Layer 7 of a small transformer language model trained on English Wikipedia (15 layers, counted from 0, width 128).
A neuron's activation on a vector x is SiLU(weights . x), where the dot is the dot product.

Input weights of the MLP neurons that the questions are about. A number n stands for (n - 500) times 0.0023.
n29: 518 399 600 571 668 735 664 348 470 562 557 666 396 560 377 573 506 653 517 447 530 638 636 492 393 564 383 503 646 553 519 312 729 370 497 580 591 542 453 586 488 538 572 549 491 702 452 584 346 431 408 516 457 513 503 606 563 425 385 711 439 560 340 523 324 403 583 423 488 343 371 583 361 533 289 591 440 524 391 473 406 415 407 517 465 600 234 566 604 503 493 334 533 553 616 403 531 668 457 532 558 345 476 400 258 493 505 574 665 641 640 608 494 398 471 347 402 566 374 281 423 481 494 607 600 404 596 506
n60: 583 466 433 519 559 539 529 500 596 339 652 718 586 537 646 408 595 521 539 552 371 378 528 601 432 363 522 366 503 483 643 442 494 454 789 652 246 434 332 384 667 473 471 358 408 478 541 668 480 558 615 475 482 383 644 577 519 503 408 603 422 603 564 525 418 489 467 493 446 474 649 706 458 675 439 583 436 596 494 630 460 389 558 467 392 520 682 518 637 448 551 468 570 521 582 411 549 729 301 559 665 503 385 474 598 332 448 350 435 513 586 465 497 717 430 373 421 471 604 541 449 370 436 456 383 472 406 324
n94: 380 551 442 389 514 602 646 513 483 492 445 591 626 551 698 448 567 386 576 427 435 376 631 557 503 465 514 582 503 396 406 524 484 407 549 450 566 533 416 548 430 587 536 454 579 478 370 568 690 486 500 437 420 359 421 456 472 490 644 575 356 355 671 442 378 543 397 410 627 579 625 500 649 431 319 456 491 523 464 561 339 606 439 506 386 433 483 355 552 505 596 563 417 419 601 612 455 536 713 574 508 422 480 534 410 375 643 587 544 492 415 511 524 575 563 590 474 417 388 429 405 519 335 417 566 478 430 402
n137: 528 502 481 540 661 453 542 574 528 608 536 458 515 532 459 447 511 531 404 549 459 649 379 487 444 435 528 523 386 466 372 626 427 399 510 510 642 510 610 567 500 426 472 588 556 602 370 554 495 536 609 339 421 421 485 341 461 464 619 557 438 550 520 572 520 416 555 665 481 427 508 493 439 415 505 566 447 650 289 608 398 581 343 348 574 440 482 484 513 456 467 505 439 519 641 330 519 508 497 537 510 418 691 349 534 536 506 461 587 528 514 431 615 574 500 399 458 615 553 475 643 561 546 325 549 470 560 403
n139: 421 399 477 440 412 604 563 546 596 406 445 495 386 482 432 531 391 413 484 454 317 446 550 549 367 453 495 486 605 534 356 500 526 530 664 547 457 337 500 675 570 595 471 521 265 481 411 516 564 580 487 635 502 603 401 458 597 545 299 586 607 471 678 521 406 504 728 443 505 535 451 469 540 433 540 492 471 500 411 426 393 446 627 481 451 529 440 510 526 481 524 360 508 475 506 542 561 524 631 374 606 527 548 527 605 449 568 373 653 724 552 310 400 408 439 479 525 508 444 542 597 508 495 427 510 471 542 428
n147: 560 610 473 425 488 497 390 421 452 796 474 461 522 519 368 485 453 529 211 347 434 500 433 488 492 334 629 506 535 508 659 517 313 428 449 520 619 531 579 537 487 514 672 517 356 475 531 517 535 491 461 495 468 440 608 571 563 445 576 392 429 368 525 604 486 514 489 491 481 367 563 321 563 495 524 627 543 605 411 604 402 606 500 360 478 413 486 625 613 474 534 546 554 449 428 379 565 597 440 546 447 300 632 347 514 591 511 503 511 647 534 443 508 592 755 466 585 583 559 279 492 635 319 405 543 445 472 532
n169: 545 524 609 369 415 441 572 545 380 456 566 463 584 518 594 429 460 755 411 373 416 456 452 518 448 619 481 444 540 515 503 538 395 431 492 474 562 607 630 577 625 509 422 522 393 446 479 437 534 639 397 513 566 581 516 507 404 505 578 459 333 497 353 462 665 417 582 545 421 625 368 375 449 477 612 519 470 620 585 485 354 492 679 494 539 441 398 515 505 480 419 564 446 626 675 429 412 503 596 618 530 593 664 428 539 541 624 566 467 495 480 432 304 514 516 403 438 648 341 449 482 611 407 500 586 489 348 297
n204: 567 370 507 583 508 461 557 559 523 514 525 507 472 473 502 601 435 454 545 500 404 303 616 617 480 422 472 605 437 517 427 504 424 510 542 617 513 539 547 495 464 354 540 428 496 437 401 562 556 335 420 540 301 468 614 562 441 552 489 377 439 507 385 574 544 523 419 524 557 474 474 575 577 491 470 526 660 420 555 543 527 500 453 524 491 489 748 498 560 458 346 500 472 478 490 537 455 472 458 464 526 597 634 517 518 514 524 593 531 540 526 423 532 402 392 616 715 526 512 565 570 386 533 452 525 436 489 430
n228: 449 464 470 561 522 596 624 587 467 536 526 477 420 510 510 406 575 547 563 592 566 564 524 482 502 523 576 288 379 489 475 527 545 575 348 477 552 324 543 341 543 447 448 538 505 407 509 462 612 462 528 425 627 461 461 407 440 333 530 591 502 488 391 435 395 426 502 498 475 634 442 670 407 551 649 621 488 498 584 559 514 413 541 417 574 633 646 445 358 558 543 509 545 570 468 476 466 413 622 608 403 486 452 498 521 519 518 468 579 603 489 514 472 632 569 493 485 476 540 418 583 609 371 477 523 319 493 436
n254: 444 518 517 411 507 578 349 573 462 523 551 455 480 590 479 448 419 658 375 367 461 422 540 558 617 483 566 690 440 474 497 490 365 450 341 475 403 468 539 408 720 536 552 445 514 578 491 463 454 538 585 386 505 295 322 519 521 454 565 573 400 554 338 452 409 555 546 333 604 631 421 458 585 627 580 468 449 551 474 471 447 402 465 320 562 589 325 489 590 393 483 503 538 459 539 530 525 700 570 635 612 415 592 417 581 503 646 568 562 436 459 419 451 382 704 509 599 596 561 669 617 696 254 527 525 457 477 701
n275: 306 378 475 624 312 573 345 459 555 542 519 381 388 511 552 399 520 521 461 681 546 583 593 500 534 465 481 451 420 451 586 632 487 976 606 477 472 592 503 496 384 422 558 414 342 195 392 536 554 620 513 435 666 528 620 495 487 474 439 425 325 309 400 551 646 556 524 454 388 582 575 506 560 509 705 522 540 380 431 354 500 522 454 390 503 549 388 360 612 535 548 518 610 322 654 533 500 500 416 376 321 656 555 530 630 438 378 631 464 429 323 529 421 547 335 503 713 497 466 503 545 586 583 497 599 481 459 563
n296: 384 384 673 546 502 518 509 472 656 559 522 554 523 468 539 521 490 615 622 607 485 545 552 515 615 503 346 479 512 603 553 592 607 440 584 444 323 630 522 545 458 532 421 260 447 433 644 447 518 271 500 553 459 605 472 578 624 575 542 497 467 580 424 580 612 401 396 587 536 664 441 514 635 416 274 451 361 485 435 608 531 356 639 458 455 621 509 427 398 495 477 426 482 372 445 400 489 521 474 435 622 411 525 461 722 323 502 400 344 602 527 532 416 454 395 570 310 412 353 618 519 718 400 646 525 540 520 399
n338: 505 414 644 433 468 600 542 537 624 450 561 431 441 488 575 577 587 445 515 560 614 489 433 576 455 405 362 443 604 391 500 431 357 527 506 380 534 558 497 565 686 537 406 371 554 453 468 527 469 527 448 596 699 623 446 436 607 707 428 589 434 488 285 487 581 420 572 518 384 274 437 391 453 426 478 632 428 342 392 546 466 546 443 658 477 620 521 590 570 556 341 648 420 545 743 662 396 536 325 611 532 554 519 373 435 607 500 652 521 580 497 657 567 451 417 491 524 420 241 369 506 427 506 655 489 520 410 459
n351: 538 662 461 490 328 392 573 418 759 654 506 434 422 562 469 342 618 494 438 431 640 604 540 398 601 424 709 403 549 405 503 417 544 279 348 538 399 433 659 522 390 452 493 352 487 497 540 551 666 503 543 500 465 333 399 613 678 660 598 462 602 513 561 572 393 310 366 448 366 545 607 477 443 396 367 561 392 363 517 400 441 431 582 437 438 445 576 484 490 433 659 377 473 432 504 301 506 466 462 631 251 486 468 611 689 425 616 442 599 235 513 469 299 589 619 527 769 476 486 567 519 574 617 701 715 424 560 506
n354: 453 532 483 356 392 589 607 448 389 476 507 741 530 535 585 495 461 453 430 570 420 500 636 463 434 433 681 567 302 465 477 373 671 624 464 535 491 629 409 529 516 426 379 530 409 545 482 478 460 524 410 451 469 437 620 550 527 534 500 467 478 407 295 421 497 617 654 619 447 460 461 462 429 528 487 420 373 279 569 607 657 500 503 479 359 648 461 489 467 648 479 427 426 415 771 436 426 620 611 399 441 623 623 536 460 569 572 521 557 235 431 673 421 481 419 568 650 638 366 312 606 651 486 492 454 503 585 672
n372: 557 546 571 535 413 300 590 359 458 595 657 522 529 522 395 561 503 503 507 513 424 239 311 543 484 336 465 520 288 532 494 545 542 404 429 536 550 618 736 688 450 344 455 481 376 358 681 583 443 445 516 460 272 679 351 675 480 540 532 369 518 680 338 383 468 596 555 507 488 517 438 430 575 581 421 494 394 614 359 554 584 612 329 557 613 558 427 652 613 409 617 494 500 383 698 620 658 326 474 566 268 611 637 440 547 569 465 547 385 584 425 351 321 635 558 552 470 500 453 519 609 593 500 550 500 386 548 585

Each question shows a token from some text and the vector x that enters the MLP there. A number n stands for (n - 500) times 0.013.

"5 ": 548 531 496 479 605 551 476 644 437 494 380 430 569 491 555 572 619 614 556 462 649 416 446 415 485 342 524 522 518 764 579 435 456 566 406 382 530 481 484 513 411 588 493 456 488 461 526 361 288 502 539 601 353 484 506 345 445 645 477 527 528 500 535 631 611 531 428 439 444 534 449 497 423 574 616 443 578 513 591 411 533 599 572 411 496 203 474 402 561 623 481 406 521 406 585 623 469 472 519 507 528 515 433 465 536 521 332 541 599 497 531 550 406 533 553 430 502 511 511 469 470 473 642 445 401 488 484 355
Which neuron lights up most? n169

"inability ": 569 550 353 383 623 518 502 596 520 486 339 488 465 325 520 639 386 554 608 521 610 425 416 377 474 484 387 413 588 748 575 568 460 515 457 526 457 496 488 490 519 587 503 461 446 354 468 379 327 529 561 654 414 409 467 354 559 611 458 493 599 535 541 538 609 694 420 406 586 592 430 479 387 616 522 426 530 453 563 454 505 573 507 442 519 270 532 487 506 512 520 450 547 480 604 515 369 460 553 512 521 488 602 529 679 506 351 405 473 447 621 584 504 456 597 476 556 431 488 467 438 470 621 367 452 551 445 466
Which neuron lights up most? n139

"surv": 532 438 438 448 640 459 508 592 467 451 290 477 552 307 489 624 599 552 640 362 604 472 506 239 488 422 438 496 553 692 531 500 554 539 446 329 494 531 621 511 482 637 488 577 547 454 453 364 369 508 402 614 442 462 536 451 480 584 466 427 562 547 520 539 349 645 401 438 556 568 464 624 408 579 620 395 615 504 466 418 566 516 390 484 556 282 491 540 541 614 556 481 487 440 569 619 418 580 485 488 541 538 519 575 583 443 387 378 532 582 603 466 582 463 589 444 555 493 438 428 462 456 655 211 512 505 493 440
Which neuron fires most, and how strongly? n139, at about 0.88

"~": 501 517 423 434 623 420 544 591 502 534 304 476 542 425 477 563 698 615 570 427 524 387 436 427 558 469 529 419 563 764 545 382 462 491 375 297 487 488 514 483 477 592 485 381 590 498 452 264 352 523 429 575 453 438 456 317 481 624 483 489 526 568 548 501 495 589 475 512 494 572 420 542 529 604 558 467 760 559 520 518 494 444 517 506 508 242 438 470 581 652 474 602 499 461 584 638 372 562 532 544 647 451 456 516 579 436 298 443 524 445 543 549 518 488 594 531 535 418 471 497 441 521 619 367 402 516 473 477
Which neuron lights up most? n94

"clinical ": 550 613 412 416 595 510 509 576 414 477 344 454 466 377 470 614 521 581 597 445 702 430 463 366 451 412 484 522 543 780 533 495 603 437 485 413 425 512 563 415 479 595 509 429 438 454 479 349 387 650 512 526 396 477 507 281 510 582 463 442 626 461 531 520 441 660 470 552 625 562 412 515 308 637 584 431 525 488 495 440 542 487 460 486 528 198 456 453 522 611 616 391 524 531 546 555 458 534 518 563 486 500 496 494 522 498 369 484 532 494 606 556 510 507 559 556 583 497 432 499 525 493 583 238 476 552 476 446
Which neuron fires most, and how strongly? n139, at about 0.34

"natural ": 602 621 454 457 547 538 524 584 461 450 354 452 523 319 501 614 502 637 626 403 496 420 475 268 553 421 420 497 544 782 633 548 513 500 489 396 435 554 601 424 452 611 489 505 474 445 479 270 417 587 494 584 407 389 507 355 457 581 427 466 551 569 460 492 502 692 447 440 603 547 438 580 366 571 577 425 495 551 555 482 499 472 517 517 511 175 504 395 481 654 611 434 515 469 564 533 447 476 495 494 533 482 539 432 503 525 419 378 496 494 612 551 517 528 519 562 525 515 495 517 540 435 662 357 429 544 417 464
Which neuron fires most, and how strongly? n169, at about 0.66

"had ": 598 506 378 394 539 548 578 541 487 483 403 545 586 360 478 741 480 495 585 526 679 447 414 314 560 514 500 511 495 763 637 444 584 497 373 381 521 405 514 548 456 537 513 519 504 381 510 347 417 475 453 513 455 449 466 342 544 541 491 394 506 453 531 495 513 585 436 468 553 530 451 475 397 688 645 514 513 432 535 538 529 405 469 452 606 321 512 413 584 502 533 406 460 450 577 548 447 556 510 471 574 400 485 475 586 529 292 453 628 476 578 632 529 525 581 492 499 475 452 375 435 391 567 440 463 546 647 550
The two highest activations, in order: n354, n29

"January ": 446 537 301 448 597 523 447 580 499 519 282 524 529 501 471 519 767 594 557 452 717 397 364 401 578 455 497 508 398 671 560 438 501 517 479 331 448 590 596 566 415 664 581 468 532 561 554 357 342 547 558 604 448 442 461 291 455 628 466 445 617 555 596 623 556 528 438 445 438 559 381 549 344 541 570 534 479 528 460 479 508 547 585 463 517 299 535 352 497 589 500 335 520 411 544 602 460 513 551 479 556 505 537 532 630 503 330 348 512 569 526 543 497 480 540 559 447 412 488 525 507 425 579 381 345 521 535 383
Which neuron lights up most? n296

"erse ": 493 614 400 383 573 521 489 554 473 586 356 482 480 427 563 635 527 653 617 481 534 537 488 308 523 438 538 484 525 818 560 460 493 522 404 399 563 471 480 448 364 551 401 525 435 401 572 358 452 554 549 569 515 478 441 446 466 608 398 476 622 537 453 505 539 700 463 441 507 616 401 582 404 559 563 464 637 529 432 395 577 507 473 457 552 223 525 446 560 541 550 505 526 424 502 452 535 536 488 432 531 463 511 467 569 481 358 452 513 546 569 555 526 472 525 450 502 435 478 506 451 567 676 348 559 537 466 369
Which neuron lights up most? n275

"present": 526 542 392 422 585 594 477 548 485 537 435 422 519 482 474 709 596 637 544 408 681 483 400 258 509 475 575 379 490 626 536 432 550 523 459 371 472 462 555 494 478 683 541 508 557 424 506 449 310 539 489 515 503 455 485 390 491 559 486 342 534 522 574 501 391 653 444 448 525 568 471 590 399 632 592 340 659 549 483 405 594 440 422 355 516 339 498 525 577 624 476 478 490 435 645 630 365 550 428 538 503 506 500 541 637 518 284 449 504 643 557 527 476 440 606 441 557 425 405 457 438 478 630 338 500 628 544 495
The two highest activations, in order: n275, n147

"for ": 601 496 389 390 559 527 565 574 492 578 272 453 493 279 514 642 617 526 656 460 683 503 406 426 530 565 480 535 546 728 590 454 570 468 424 415 513 609 529 536 572 573 514 334 511 448 540 331 333 462 587 625 460 402 383 274 530 647 503 505 447 435 453 527 475 548 435 492 516 545 415 474 478 632 457 478 589 427 591 479 492 423 484 421 471 279 524 495 500 536 548 462 518 412 531 635 404 557 484 598 630 431 461 486 605 541 297 484 553 526 587 535 468 518 534 449 502 539 461 529 490 384 611 352 466 481 486 479
Which neuron lights up most? n338

"Hom": 542 596 428 371 694 527 572 622 468 446 270 486 576 430 462 639 566 596 676 425 621 413 418 376 548 532 457 567 517 696 518 434 546 515 407 457 606 429 565 530 453 589 457 487 714 485 542 274 406 474 519 553 432 401 483 279 475 519 430 449 537 496 526 487 448 666 402 454 521 462 545 581 386 636 553 366 605 484 514 472 544 596 507 437 534 292 538 434 539 628 606 460 471 488 607 572 494 543 483 511 480 534 482 488 484 468 380 390 496 580 644 460 463 402 515 517 666 464 420 477 479 470 608 375 404 475 472 388
The two highest activations, in order: n94, n204

". ": 557 445 400 428 492 487 477 580 473 538 536 535 581 461 513 588 617 529 561 441 595 387 434 454 545 356 417 505 519 754 450 499 575 493 378 569 521 529 601 549 527 519 479 460 448 385 542 457 433 498 555 530 483 487 237 371 408 558 421 454 521 521 512 498 547 620 471 464 474 502 373 587 498 564 625 498 580 523 605 405 518 563 398 462 594 299 461 496 484 541 554 553 535 500 646 651 485 504 458 615 513 521 446 484 570 529 413 377 495 462 521 546 545 431 563 511 473 482 456 452 531 421 621 449 450 469 567 498
Which neuron lights up most? n372

"}(": 526 669 396 339 486 461 500 616 470 516 334 376 592 288 523 632 623 627 608 491 551 421 407 449 571 509 570 530 500 753 477 463 589 494 350 423 564 588 642 481 525 563 488 409 537 400 521 329 423 472 503 602 469 459 430 377 454 519 445 430 622 562 454 673 554 689 386 527 521 485 500 555 475 630 570 500 628 493 533 459 482 460 469 454 469 251 515 460 530 655 498 504 544 474 562 496 493 536 481 404 554 492 465 523 571 511 173 436 448 523 574 574 553 493 494 526 523 465 455 486 477 561 542 436 458 431 405 400
The three highest activations, in order: n204, n296, n147

"ate ": 619 571 382 408 552 465 489 609 497 539 294 422 493 330 475 594 549 603 645 444 578 438 406 373 571 524 499 527 551 791 618 491 502 508 407 475 528 487 515 474 436 631 416 497 415 476 470 415 450 523 464 628 442 457 369 511 470 554 467 430 498 561 542 599 526 724 535 472 470 611 402 572 366 568 618 500 656 508 487 444 613 458 441 422 495 255 624 389 520 544 470 443 535 465 501 514 520 581 497 469 571 430 469 480 583 509 237 409 512 574 610 529 480 461 542 447 564 495 479 489 503 501 598 322 512 494 519 463
The three highest activations, in order: n139, n147, n204

"belong": 520 518 414 418 590 512 463 619 487 421 372 473 619 373 478 591 450 600 593 455 554 496 495 326 551 442 462 443 566 657 577 543 541 448 473 309 502 486 607 534 386 569 462 582 638 419 560 285 420 499 450 536 402 409 489 345 470 560 528 390 624 510 497 503 442 668 412 437 509 607 451 490 492 683 691 410 606 555 502 405 479 538 411 404 553 232 515 374 608 598 581 427 443 429 592 531 405 583 503 458 541 540 495 437 611 493 389 441 505 577 547 546 631 427 667 538 518 502 430 491 508 486 611 386 512 527 426 415
Which neuron fires most, and how strongly? n137, at about 0.41

"| ": 571 476 389 408 602 493 509 602 533 500 311 449 530 472 475 488 694 624 545 422 749 447 443 413 534 436 495 519 557 747 475 451 474 548 451 331 541 461 504 524 483 622 549 573 614 496 471 272 272 541 501 508 442 519 343 345 522 602 435 505 539 505 566 673 561 552 409 435 493 480 431 543 322 589 566 462 432 505 519 481 519 600 524 432 592 207 429 496 538 581 517 520 493 424 626 540 516 505 560 520 504 507 425 477 493 581 283 498 514 546 480 541 460 570 575 481 419 482 509 536 483 438 563 397 420 468 523 449
Which neuron fires most, and how strongly? n137, at about 1.5

"(": 527 652 471 359 534 507 489 510 454 513 467 392 497 334 537 646 612 656 602 502 572 425 398 470 623 502 604 533 578 674 496 437 540 448 398 311 551 511 566 375 492 593 495 327 589 427 555 311 467 456 516 525 448 446 470 363 425 451 438 509 538 576 370 829 566 735 414 600 463 566 462 518 529 547 436 465 628 454 548 505 537 564 565 428 586 209 562 509 548 609 463 514 513 390 526 594 451 525 497 465 566 545 486 482 518 505 237 349 502 554 475 587 486 548 532 433 525 488 469 446 475 490 479 455 546 383 514 448
Which neuron lights up most? n296

"/": 467 739 481 436 637 594 633 576 398 456 318 440 602 388 499 411 424 496 642 486 601 534 396 491 523 540 614 372 540 569 599 442 462 526 447 427 431 543 362 404 454 571 592 409 527 384 587 375 468 557 558 612 413 487 530 479 560 530 404 513 556 502 459 453 586 618 463 582 480 592 378 508 469 474 578 487 595 483 448 476 718 589 535 455 449 413 374 595 368 547 414 554 522 347 581 494 606 454 391 551 644 576 518 546 556 542 378 366 486 484 391 635 544 428 547 524 463 523 321 520 469 458 423 394 529 529 369 529
The three highest activations, in order: n354, n296, n338

"wa ": 629 555 449 495 732 354 486 530 554 475 363 524 559 332 568 528 700 528 578 473 616 483 394 321 531 406 527 637 479 650 526 399 531 484 369 424 493 457 570 427 417 557 526 376 547 432 552 200 350 563 476 559 375 536 415 413 544 634 459 489 593 462 548 598 542 603 405 520 540 464 504 561 348 582 608 520 667 476 552 393 589 583 498 505 573 258 585 404 512 513 515 480 501 462 555 490 485 540 509 395 543 419 547 425 514 554 165 343 496 549 604 577 482 450 549 518 458 486 486 475 546 524 563 326 439 534 586 503
Which neuron lights up most? n137

"adds ": 621 565 434 412 567 529 556 579 453 528 313 412 519 379 484 619 500 537 565 464 570 502 421 338 614 549 424 544 507 770 607 474 558 467 450 393 444 465 499 451 549 587 512 478 479 440 608 394 399 526 575 598 486 338 374 452 540 645 490 455 527 540 512 505 486 609 430 384 546 593 414 562 412 644 628 518 554 488 467 484 556 403 488 402 504 317 509 326 548 567 521 448 494 503 557 622 408 497 528 537 545 433 474 514 591 561 267 452 540 556 574 595 469 427 543 458 467 479 525 402 413 501 667 379 433 466 494 523
Which neuron lights up most? n254

"event ": 546 630 362 473 622 561 483 560 446 545 244 480 504 250 501 571 529 597 582 508 581 395 441 457 550 471 469 494 545 783 503 480 531 497 452 418 460 503 484 514 487 685 509 414 509 401 522 129 368 561 487 538 396 496 456 455 518 556 487 467 614 485 498 560 466 672 363 481 580 543 454 518 366 548 633 404 534 531 471 491 508 498 483 521 466 188 425 419 534 563 546 483 430 428 556 525 442 557 470 544 539 493 568 482 597 446 395 427 499 552 660 553 508 436 566 449 597 538 545 570 497 513 545 307 453 507 573 500
Which neuron fires most, and how strongly? n254, at about 0.64

"P": 561 597 444 417 609 496 558 597 443 502 350 457 580 381 405 634 582 559 650 396 660 481 511 363 453 453 534 616 481 712 525 381 494 480 465 449 559 516 568 459 439 592 496 414 718 407 539 287 413 441 531 564 427 406 552 332 414 607 406 463 472 573 553 629 491 683 357 462 558 620 442 582 376 578 564 388 569 544 509 418 467 530 479 467 555 288 500 337 570 568 594 570 455 460 586 602 391 554 474 499 498 489 405 547 547 495 295 457 557 522 524 549 465 447 522 445 567 554 468 499 498 471 551 309 439 486 535 448
The two highest activations, in order: n94, n204

"another ": 517 577 416 470 577 496 443 622 490 526 391 551 600 442 457 536 560 555 548 491 575 512 452 389 454 417 566 504 448 761 613 471 516 511 457 350 465 573 486 508 583 557 540 450 442 463 569 321 369 542 472 540 527 366 470 326 451 616 394 482 492 490 547 574 440 563 431 523 557 548 369 553 384 568 568 468 489 513 447 433 509 454 488 537 510 129 470 440 533 549 591 472 539 450 545 617 494 506 491 457 579 488 439 577 506 615 381 403 578 508 633 608 501 466 631 458 489 477 418 611 452 485 548 294 449 551 582 383
Which neuron lights up most? n60

"body ": 500 578 394 418 497 567 489 594 470 566 299 487 568 427 540 624 557 583 630 479 658 406 456 368 542 508 440 468 514 809 625 475 563 469 364 325 471 520 506 482 428 595 514 577 505 388 515 407 384 507 477 582 406 428 492 303 467 605 480 426 595 452 490 506 528 706 470 456 500 562 460 509 458 561 624 446 431 587 498 437 532 593 497 554 501 213 467 413 535 574 605 484 453 405 542 498 390 599 472 535 534 418 534 439 573 549 381 515 445 450 569 517 460 502 556 508 550 535 453 530 519 537 594 366 465 462 480 401
Which neuron fires most, and how strongly? n169, at about 0.8

"its ": 497 583 457 420 570 519 490 552 508 497 481 386 474 491 501 606 577 660 637 460 620 493 500 269 536 478 479 495 505 767 643 458 585 559 427 373 511 465 524 436 429 671 517 451 467 536 591 436 622 485 573 583 480 354 438 342 436 626 447 493 550 451 482 514 485 487 486 505 513 582 400 559 472 530 557 448 500 531 480 452 480 490 433 465 473 172 462 439 581 605 508 416 498 452 502 555 462 595 564 638 554 459 438 429 511 611 242 482 520 556 612 523 549 477 580 409 529 430 406 428 510 425 593 367 448 563 520 443
Which neuron lights up most? n29

"“": 570 575 521 363 644 518 514 599 506 485 213 359 547 383 507 560 581 572 582 418 555 393 530 466 586 486 472 571 544 748 550 430 514 547 414 311 492 534 503 557 485 642 469 374 513 507 550 405 373 490 498 460 523 465 466 346 554 623 439 438 481 521 503 484 469 535 428 597 548 588 372 533 438 459 560 483 618 513 535 454 430 460 473 502 579 219 449 366 550 531 614 586 624 379 541 627 529 530 537 538 491 511 521 496 551 479 257 419 629 554 663 533 421 449 559 432 501 452 443 486 390 509 560 418 502 413 499 457
Which neuron lights up most? n169

"area": 592 585 332 377 624 516 520 573 420 505 320 384 620 429 488 599 664 622 569 458 541 448 478 351 485 477 472 487 493 650 547 530 513 488 437 443 447 473 619 521 501 614 514 414 545 342 556 241 444 482 499 552 463 364 546 301 447 518 484 424 599 462 467 538 579 615 374 463 559 522 452 503 492 615 531 383 589 525 456 406 547 456 472 467 614 238 432 445 536 617 527 425 524 440 657 529 473 603 462 614 559 511 480 418 575 597 435 483 410 590 625 508 493 461 638 509 505 505 445 561 485 441 686 390 398 544 581 450
Which neuron lights up most? n169

"represent ": 609 561 416 376 499 513 489 527 480 612 308 410 523 335 501 667 567 592 604 447 661 446 506 320 586 509 403 537 508 718 633 506 586 471 367 286 517 468 493 513 592 628 407 486 444 433 508 362 334 512 566 571 489 444 389 397 464 625 503 514 527 552 528 564 496 614 415 485 516 661 456 586 400 591 618 500 563 488 522 484 557 418 505 381 534 237 450 472 491 566 546 404 495 457 521 562 474 579 452 561 534 426 452 527 504 561 269 467 549 568 649 528 479 495 522 444 526 494 522 460 443 420 626 322 502 476 537 517
The two highest activations, in order: n228, n254

"i": 563 579 451 393 629 517 468 518 500 549 327 442 557 411 459 541 601 534 532 425 660 447 521 302 527 444 542 566 597 705 495 363 554 420 457 425 508 395 577 494 505 684 450 418 619 398 574 388 306 497 510 555 423 485 536 304 450 654 503 472 495 566 434 524 485 615 458 424 472 586 447 599 384 640 676 378 740 572 552 409 516 517 558 442 496 297 477 429 523 744 507 507 509 459 511 537 335 530 478 587 532 538 424 503 480 544 322 478 464 450 662 557 455 427 549 467 537 532 439 489 491 467 597 435 416 511 490 458
Which neuron lights up most? n169

"the ": 509 547 467 418 596 506 476 587 477 458 472 406 566 363 557 514 662 632 596 440 566 497 461 336 430 434 513 523 518 870 584 490 539 482 443 357 492 547 566 527 525 619 507 491 526 412 555 413 472 510 569 544 509 471 442 496 440 647 424 512 480 488 508 533 493 547 451 504 515 494 405 587 445 548 622 460 524 489 483 430 489 462 461 512 528 155 502 445 477 562 487 466 528 466 556 545 466 541 466 581 554 412 439 481 578 577 384 439 503 516 579 577 521 452 590 507 507 436 437 496 479 408 545 356 398 499 526 439
Which neuron lights up most? n169

"\n": 590 472 423 431 463 506 475 583 481 483 511 519 577 412 541 622 649 565 546 429 660 412 519 391 568 395 496 452 505 717 498 452 532 494 420 471 546 517 560 553 466 570 518 423 431 455 543 413 341 477 537 543 428 452 255 402 422 579 427 453 536 554 556 556 556 643 474 431 510 494 435 571 440 567 622 489 609 530 584 406 537 576 420 453 580 240 440 459 511 526 570 486 578 456 610 617 500 498 464 572 536 520 456 506 558 523 355 386 517 459 561 544 494 425 661 471 540 508 426 490 479 361 614 436 437 467 573 474
Which neuron fires most, and how strongly? n372, at about 2.8

"and ": 509 597 397 400 683 505 515 626 492 444 275 572 583 338 482 603 594 508 578 464 635 485 512 400 525 461 470 556 437 715 571 361 543 548 394 409 482 575 442 474 510 674 579 538 435 419 476 395 450 528 465 541 529 474 360 336 518 531 513 421 587 451 622 612 543 614 461 530 604 523 421 551 450 596 747 555 575 430 517 488 511 435 449 415 484 264 466 449 532 567 475 311 492 470 668 580 417 473 435 536 599 458 480 425 543 511 425 397 507 464 471 563 470 503 550 495 554 509 464 483 555 405 560 421 400 461 578 484
Which neuron lights up most? n354

"pair ": 552 603 379 366 582 543 543 532 468 563 334 416 579 434 515 618 541 642 616 435 551 455 434 391 500 514 448 588 545 782 578 504 523 463 463 373 460 462 560 445 593 584 469 505 496 426 543 238 333 525 521 525 368 405 457 250 509 590 473 423 595 440 566 642 493 556 373 425 544 589 449 534 412 571 559 466 544 553 515 434 629 594 482 460 502 249 486 410 547 597 518 555 439 462 547 578 336 550 480 493 537 464 532 429 565 486 270 418 544 441 557 580 502 476 574 496 557 540 505 479 480 570 567 344 531 525 537 409
The three highest activations, in order: n147, n137, n254

"when ": 543 501 383 445 524 420 483 605 511 509 287 484 500 274 496 548 603 501 615 497 670 479 465 449 503 425 495 514 470 820 531 454 522 543 419 420 437 573 507 526 565 604 498 422 478 405 477 355 377 497 574 634 477 463 354 408 526 578 461 440 496 515 535 605 507 619 486 487 529 533 421 539 344 600 573 485 525 495 633 412 475 378 471 454 620 303 527 478 572 531 509 444 566 509 632 592 334 556 441 555 540 494 480 453 569 503 422 394 531 483 594 616 497 489 565 490 472 502 499 490 496 367 557 404 452 486 582 452
Which neuron fires most, and how strongly? n338, at about 0.43

"continuously ": 540 533 429 508 556 491 543 576 488 590 242 564 570 377 520 527 475 552 589 481 526 492 500 227 599 482 578 580 522 762 646 505 540 448 482 348 464 528 476 496 414 580 396 367 488 469 459 338 380 536 522 530 452 366 488 496 522 574 488 426 562 532 469 661 411 630 499 479 462 623 396 437 497 549 696 504 565 492 522 458 477 374 418 467 508 257 574 445 465 539 516 458 522 471 619 626 374 575 571 572 509 492 462 418 625 452 320 418 614 436 534 554 458 476 598 480 518 503 516 545 434 419 601 382 430 495 524 466
Which neuron fires most, and how strongly? n351, at about 1.4

"future ": 475 564 389 424 537 454 556 598 519 600 340 506 507 411 490 566 556 661 571 456 650 447 453 443 482 414 520 439 535 829 589 545 539 528 484 385 471 480 524 515 488 623 486 479 430 366 554 291 399 528 540 532 554 414 451 407 468 621 451 520 497 533 440 531 512 637 405 444 543 504 446 537 471 550 607 424 581 585 502 441 544 480 503 466 548 149 474 438 474 594 512 430 498 444 591 569 474 549 461 508 524 485 550 458 537 500 518 414 477 486 661 533 510 494 562 501 489 457 502 553 460 442 615 271 388 549 524 438
Which neuron lights up most? n169

"by ": 551 529 461 420 629 514 513 578 488 554 301 434 588 273 473 553 595 562 606 465 668 558 479 339 511 487 498 457 539 803 544 474 571 493 476 452 475 523 544 524 500 506 489 404 517 416 568 288 490 534 548 629 493 456 315 434 468 595 492 495 476 468 497 608 449 629 413 482 527 576 448 561 518 611 576 423 605 510 477 545 561 448 448 384 495 296 531 362 431 528 509 376 572 471 580 582 470 594 454 516 626 410 465 427 509 521 358 478 551 539 542 612 446 467 596 439 506 531 557 490 431 454 528 393 390 501 502 403
Which neuron lights up most? n296